Layer 3 of a small transformer language model trained on English Wikipedia (9 layers, counted from 0, width 128). Numbers have three digits each and are written without spaces.
A neuron adds its activation times its output weights to the MLP's output. To switch it off is to set its activation to zero at one token and run the rest of the model.

Output weights of the MLP neurons that the questions are about. A number n stands for (n - 500) times 0.002.
n13: 418657442440542469412560331508412393489511428456489423608517531450434560523458498422500561400455448583516391375493593511504542463386548602439583635504584558561496591486463472318437404590381538455406525410479590471523576527505391471496528391502574571513471428509577354413420518556488608460595445643486510502475460495555505507445487358613329546534465528647591616594532303482595604371626
n23: 551502616437567416552475498444488647423512562537544539453516490537532402525540428428500355500438458381423417586506516672541520456519460465568589489624444379496368562452576504525483412460547584465512537422464548412467517373452675502484616574418436538488451554427444508398544550448530587449457449504460569339483309593406452464557536496345527498566526411431492428436400598519572481472530
n44: 371511493512482587448521531557433531466498350621455576395478513552419367488491582424520526561443583498554560393700538550553580618435407529507446523334515555520447498502543638534355540410638387487461505578539472460382494516513456513679431440500665480493509285555620509479527405364422446616544485563412423365452474525502477681421568470560475339383485479530515413643554592493469455534580
n66: 561509475616470509513610550478509468575405618586405397345542393504519475490523541635463422384543453523509496461615411496600359408373538530459454420433481491491429505540556383496605445412384396407447505468589570624444541476693600500636489461521511527413615454563301429475396531491552474518444481559712522442435498631502416509463573464529594509513538460538510509528463423631564546518534
n77: 541600470534561533615401320415518534603597568420432466573512533552606505356558543442388561423489514381571589532423583482624464473559585547507397384471656425491468605427447514437481510471690433489388349471507462457577504605368429548581463428689511594599437509471660437474420573612484534594580468564454488549410495456514427430592504585638500544482478400551513577512390456613500614561445
n80: 393490596646539526409397475509464603530475440500627412543500653437413373572579406414631434587397503494420494371496529471429356518525487467548535379401552446402524476542530382509451571510455535415573594500470545375563508599439577633500514485419548576479525456428515542567477582502586504455543468381447443551630396355513447430591567540494419515416648575451457402614454549446506500569512
n81: 431502549311473604630458461582536452506456431648394405448484684590424489471478538515531455575464532500555482462500421494544498535537483479530454500521599563626616429494500494513468537498428446452528604657406516548439480519502577598558409458423486472444573456541477442641529572342487471545537532493441519473310524319566680511518601632427605502422500571466549551573527524439431531455460
n113: 391523362492556456601563541580467585492537560515417502557563487649341388571452551376475396494487453540632461368538479489543450582591488539482628605434481578604444538557480480594506529428563440365447553506502563516605469498613441510475474494540583435490539482535494474472569563402444498482467465439447438458508595399569431518510420444514494488361398480516639534671592502510593570522376
n115: 661473654440374640391587547445490506504502463556544481528556535506626376556435480506533512514405423526452472716470525604411654494547433527552416498399407513458514356427417532410572408469494663533538533482359623593549447529567510517422492506558347513512606546479458548492510471419622610466500561431597549589538383409472601477567545528511511597523468526449445317359510442458563603506577
n117: 163507537421484482496556516399509451521399520458500527668554589505755528553407481488533511509461211666516506156495545427500511409487486619394481495464438537541617526507502502465489149580473437487487630520545447423523457537416509509412515471601894482561550637363578483506498500533421527528471487673537494489461538530445532516551491544456507438553504470507483538968552533648544548589491
n146: 497469470473508480496528428455477506401692619448565429498401555427475410634506359547537510435470521515454375479633554500454523527562559436459562438436441399611518605473566457524543494478533401486496416512537457521447404500550478500601542488548503479529519559514313452516442500341699417418504543444578352496570537530462498547496571265487564502466443536400498524523446526619485467464355
n162: 562621430537578519511416463538434565460655509490447456553640489553561615436687434276554609519492500554480519570423300571542559345405553580479516464535541377332515616458442466471572432438543555622398527551450476583430510487496457430417562461600421531491489504535564506462533613567647540407431563567549644584356571433527531495531459504489450592598487471403502517492471484478486512661509
n188: 733540633550438557459557540634462502534604471550470482621430480594791458498496390509496591498547834410439564746532271553536467511479464522333604466578552481482553484437443505512489150443432538569446720489451509498437513432482539507411478498598430516500451597617534547523540414479493531488474528458328465537484519479482505530490493516424424543425487452525437522185556414552587422576559
n209: 224459483525512545538440564432442608462525470452419535498482468421190471407468371531543491576529695488446553255550587559592638477574387606365515441564472570414389613498434562533493473518555592452507524511536566380354491303432615628532464528433698441426440610663364473522524498429431514437404562473448413514573548441453467498612598585536586403542484505384415416826514536577449461483358
n222: 565498491456625468462378502545581468460511524465470634557484521502644518561496605410386553477545430340383396557769444453561541431394445526432576451481500405467302604485611432561555407483485457481500564477507525385500484584437477574651639572551489460470478443420540527585488412553520465586487523439515444479538352556422489496404528527424368513645404375484473391476441525474526644469426
n250: 518519323516522517634525537384555522385433511524479566595580470447424673484457385543526422508422364540432510517408474442504515509512524586532429431571624455467481561636538655543369542457461690504504458500495508559389611573555441465498411422525550513504520408455377600450470465648484404588539512614480371545504502315422403471602568542480585597592504545493531619611425525629514511574538

Each question names a token from some text and the token that comes next. It shows the activations a of the neurons there, in the order above. A number n stands for (n - 500) times 0.13.

Then comes g, the gradient of the next token's log-probability with respect to the MLP's output, scaled to length 1. A neuron's effect is roughly proportional to its activation times (output weights . g). A number n stands for (n - 500) times 0.00098.

" st", then "art"
a: 567494493500498497501498510501499499501501505484
g: 511535646679317364514649556527469477598440582499374413378327475498511446478681348496522559560558504487527531501544473533452494456487474517639315531576515481449492486716289772669588497479505556504415595630429538365568510463438602460438631489557484409481431604512423523615487460436461454590457510509330484550509494508511372377528513583542485496591327400578430584497270542588578782550402
Which neuron, switched off, raises the next token's probability most? n13

"w", then "s"
a: 505502501496489496502504503504495393496500494502
g: 497523567591346597447517478559600572436520614473420460489513478376500361527672576432553473411506499440726449491384509640359538430414487480518464641416509523588444371478531444467503507475483554244467522435570586427514489408494647604428492524432498486439679440472479452614507596412536505458537444501304392524397617390677412551561528724322582770410556589342415380499620491440600714411430
Which neuron, switched off, lowers the next token's probability most? n162

"ire", then "."
a: 500498504501523501503499506493501500499501500500
g: 504528558530549545380486478412533681478550579495592533408461493520497672488479557485438482475473502612424450504339520486577484371550334464596415552577517594665486590385666535554483506495494538768518535425555311404269550420508443488522509404449494578516434574425570518179484807407355408563544534367532412614496456468540580340705460396409580406547406608432594489500554489482499612581524
Which neuron, switched off, lowers the next token's probability most? n77

"–", then "2"
a: 495499494500498496500499505501501503498499503715
g: 523457324702511479535395534523608636524440525468430508489464368426521471485477486490552457472538523597565432536578552620530587466565585524555551387632500538406637668481540438574479481504390522520544510572556727588402497658496456217504416333513470587542378542498479495530427367751459595572719419579462515489528672431328675499303497662507445406424410599465591286463595526571499599443535
Which neuron, switched off, lowers the next token's probability most? n250

"|", then " S"
a: 493497490505500500507665495500500499498502501501
g: 526512561427496505418460448486497427322561464563370690495411594666537383684351472575526475424473512545533468509564525662462396530458274601405491456565511568457671340540318600475486498489618664432571470527610584500434496513642547582508492557458477467529517528498229437420417646519531151626660509579520468461626491417534502419595585471404424418411348516410629492470462606438551537608494
Which neuron, switched off, lowers the next token's probability most? n113

"ed", then " in"
a: 501499505500498500493508505500501501499503497501
g: 500385403677535522554586364465490666655638530517614507663476479450507309480455365345576593573565507547538539487749440429467354606258565549538413420397498546452546532512528415480614505529607324492485502411588514538494585511573661479329388378648496472548570540517371578567488432721495440542407462375482559442491277461392479519486469521588625504402331599494499493495301464520576606489546
Which neuron, switched off, lowers the next token's probability most? n81

" pro", then "c"
a: 614500500504343501500500501498523496500509508490
g: 513443425610564472579479542459692405349509511445451388573379508510506666518560451613392565503362503538506459498682477518268651637426444400403442472433428420596493618502456402329493492538495550449506489242385463471473495231392623446395510536490497471392599463485447461237451376384671511624365488490488432381480565541387462397434463372507513553437731613530520605489502503530588463431442
Which neuron, switched off, lowers the next token's probability most? n77

"n", then "ter"
a: 492501503503498505499499498500495503498503513498
g: 511637530561531525475452428525591473463466604540413597468422592480524664561427569592486368636478514516288492532582509550423546621443360529561589669384430403660543480496455580381605496543542435475572495522667424581494479539498579462363477574466477598437788575450756502714484481476459596561449591439575527460444400436429395568530490622489408700638629283627435400479373701569505518591459
Which neuron, switched off, lowers the next token's probability most? n222

" ex", then "p"
a: 984500496530505499500506496499502506501506501459
g: 501521502546524581386584419494640507513570492516477392597425510606503563458345548642499614366532503458534388499436518553702438449337519525483496466553546582533493704296599597538560508505423465433397515726593792495568488484408438636525401636332494489437321496428472534542473546534281587432508473489391481537518580325293595569395421586478486504265448382452369558495471512392497339514528
Which neuron, switched off, lowers the next token's probability most? n13

"|", then " "
a: 491497491505500499508653495500500500498501500500
g: 480531450437529494521636457501474663778427495502647311558473414289470569446751510594536405579548490525558506489483523417558690485449682451580573589475513416524340661483718394528505507520454425637350547509475453501565545558359593353461554574440510600503507516517710580559556334547489745513404545526617539596520546463335392484457401493520485561595682492464397575525607502470485452436491
Which neuron, switched off, raises the next token's probability most? n113

"ers", then "e"
a: 495500484502549505503504500498498490497504498501
g: 528418442385390619404455426485451300544509505631554614473295539618531493558520445572573505547531507437641497536748417533530468564567349521497450518481442301572398453627419491568444462518423587355426589377427546577487440465441655437485458555608460505380423566620514453694467427564441369395322594484404525575483529521664467520370676313366621455524643531457518311469470469535449754483438
Which neuron, switched off, raises the next token's probability most? n77

"es", then " and"
a: 492475501460543501470507501499500500501504500501
g: 503434619546448457479464614502709488179527416578340550443421470551508389566514499471458465424579506453534452511678471575486658525426428499458496418394506441581617442612441714492425485431617353324457551479545553507621573503384625471403504497514497473514609556515555571625610540525510480453428655530409742476570544598297531420342511355476338612377692495625412590492647457422418562473457
Which neuron, switched off, lowers the next token's probability most? n66

"ust", then "ri"
a: 501500515500501503499504497469500500500500500500
g: 497528693486528544462555457521511515365543601457368643514386433587500413496456593430552462453439497460400496498439400397612495660393663516572553406573576443574391472567441391664390496523451522475567582599322469549565697482519370623561492421667503226502400457532446457549528504441334589615292351458402483604624576608395502570273422583434611573555433452711493526500487513374566381592481
Which neuron, switched off, lowers the next token's probability most? n117

".", then " In"
a: 493502498497493500502461400504498471496500502468
g: 497548602782406413391659417456644390588476472610469534465442545581500565629633505489458514560515499550387415496352464580301198489365532518459384512628465514636499501547462528560530502553438561484541483542434453474523501458527399552416516459361508416587563482266520307555492382396403507470580487434433470514262508512719412486317523504474555504414411356438492621497655480582358630480569
Which neuron, switched off, lowers the next token's probability most? n115

",", then " \""
a: 496441501500494500508500489491500499490499499508
g: 513396472477483633468486519446519804499484434429479511454716580399512535489526510598493492545562508512473520516490436517224538641748630301370516591656478436370431522571521462475641496457463447633502538461534609444535481448436629492726593462659489457492522321652588515324533489444539591590497514483657494665485640404632465514457517532649447394453485570626521523494465665388518605464436
Which neuron, switched off, lowers the next token's probability most? n23

"o", then "z"
a: 503501457500502503496501496687501499500503500502
g: 491620584484452574660482361456547537323389497557499549515547509564515464476612313493439350371605491461603552505644444474424538544422593661669467701585416489570582544383597691489476499522460605406431481381334417605536365504480574592718550439523498665467612385467567408665560688441607470597517375611515543400522570610467533500520496549470609337455531509338415521510474580351537476719479
Which neuron, switched off, lowers the next token's probability most? n117

" p", then "os"
a: 501506496502502499499496504498496496514502500468
g: 498533493594452478332709532470418564466550334563469537573621508568490580442476458591578605558584498535699500492474515548352406444581706375409580529553444566562511545202502377314504502493437591512400466403536406414510519450405645624570531530446496468419434591509518485467587534363474303443392488710582530555672438575423602659676522582450399421516263431533545558504643474398461546553601
Which neuron, switched off, lowers the next token's probability most? n250

"–", then "4"
a: 497499495500493504499500503500501505498502502711
g: 499624687233416459405735439526397335545454452485508665501573571638500646561480514629600453466499499529558529500451522462437579635429421345391463660455481414564469460623541532278591507526579670551486384338425505478500522400442618672415557499509517453499445556462577472473508449426582373483472532436577328562501366659629452585613393508350570445619472505485495545504345487304418345495527
Which neuron, switched off, raises the next token's probability most? n250

"–", then "0"
a: 497499493500499492500499504500501504497497502755
g: 480540624577537488442418545411419351510488462471536403485240578371469198575476496326386552678446466500697645468511576473421485504613548556494454373480547478521422465377431645605574518491490467363537482539592320519460462432389333422584407403453542534472553479421490520599511497470306421409481478561368453713542585484490446642548523297680377413419527444446553571541524489503354688512516
Which neuron, switched off, raises the next token's probability most? n250

".", then " B"
a: 498499500500496500498484401504500465494499501507
g: 499490505421448518555558558514612629508441601451459343465226446606501413452539651647490590505450500463424416506409554446594423434615561703439519534643491661517687562627348442507404497559538493595495430656438440544471508514513594549499514544540501481455419428504388441507417392547640705331438455588649467449491349713457426605474397448238512365483340435444549452497563302531557463379420
Which neuron, switched off, lowers the next token's probability most? n162

"R", then "I"
a: 474497500501501495501500496499508497501572505410
g: 505487467681602543476600486477573468386548557546564614606780525446499543444527387436533476552640495461542517504389548623594454565375617345486604562390448520507257534712614518574574507464499430564488571633385591484445552493396539256500387484467495609515450341534438433520525579423420501379426411500253563494302550684559681511520403586366451557421391451404496448500589416422461648511481
Which neuron, switched off, lowers the next token's probability most? n250

"c", then "ia"
a: 503497499501500500496500499501500500490500500501
g: 505496503656662545552394625469624370353304477543355461388530528371501545509346429338441429439480500458484476497511416420664538402442607404481528570448504477558579711482582452536360509504547473523462360668604474544483509530575612485620314402560499511638548490598599438546426537655600242471539611551604534461428472575494533585764394535583493503592328668496450394502568544552473478631364
Which neuron, switched off, lowers the next token's probability most? n188

" U", then "P"
a: 500494508501504481500498501500477498498412506508
g: 499619356665546471555413540519575402538528542511437593644595464485496426467513383594548568665469501552332502482746419431420468408512597614437683531511529492499446502488470420526414492504593421606506603540389562599512535384396529369475530593410495447561569705406513407534507208561420553564442598438509700443379649399349571597231690500506417625589646488445452455500556453584542405465484
Which neuron, switched off, raises the next token's probability most? n209

" by", then " J"
a: 494496501505558504492471497521500504498505504502
g: 509517556295448467549499623521241520461495452289326530411567542462528460407445508595493351456545508486525437486583422504578523609621673466387545610491503562468367397403495444444498497480432458442368506299618608533511551541443632553492363375645515642633663383483265458667495481351526657517500428471467495609551385417510354527359596495371511585502476543464597597479388275491489552485593
Which neuron, switched off, raises the next token's probability most? n113

"M", then "A"
a: 401501500502502501502501506501450499498678499443
g: 493565484673410613545511399491471629712418621479352449435595492509499529547452438519420438535464503542467540501643477326492400459503490533501520430587523510552327606654540640766396494467490465364412536263697468564491410559583424482515381644489505426549618480564530355615562529411488368403473401611493506421664483459361536345504418467488538714544514492544475578502633542492373366348300
Which neuron, switched off, raises the next token's probability most? n250

" as", then " it"
a: 499436499498498497461500500501500503500498501499
g: 520458647450556494388474616503638576467503721568634511341711560392519487533531591515468558440664511511683599531518526658431478475470375632528565446560529440411518522630440430493509495364490518212549466369505655519445532504481509468415510386435455380530536499440764369457481394446460517590546606531394553570317430514326494568442462565388590610489657365448368444475476723521461370488497
Which neuron, switched off, raises the next token's probability most? n23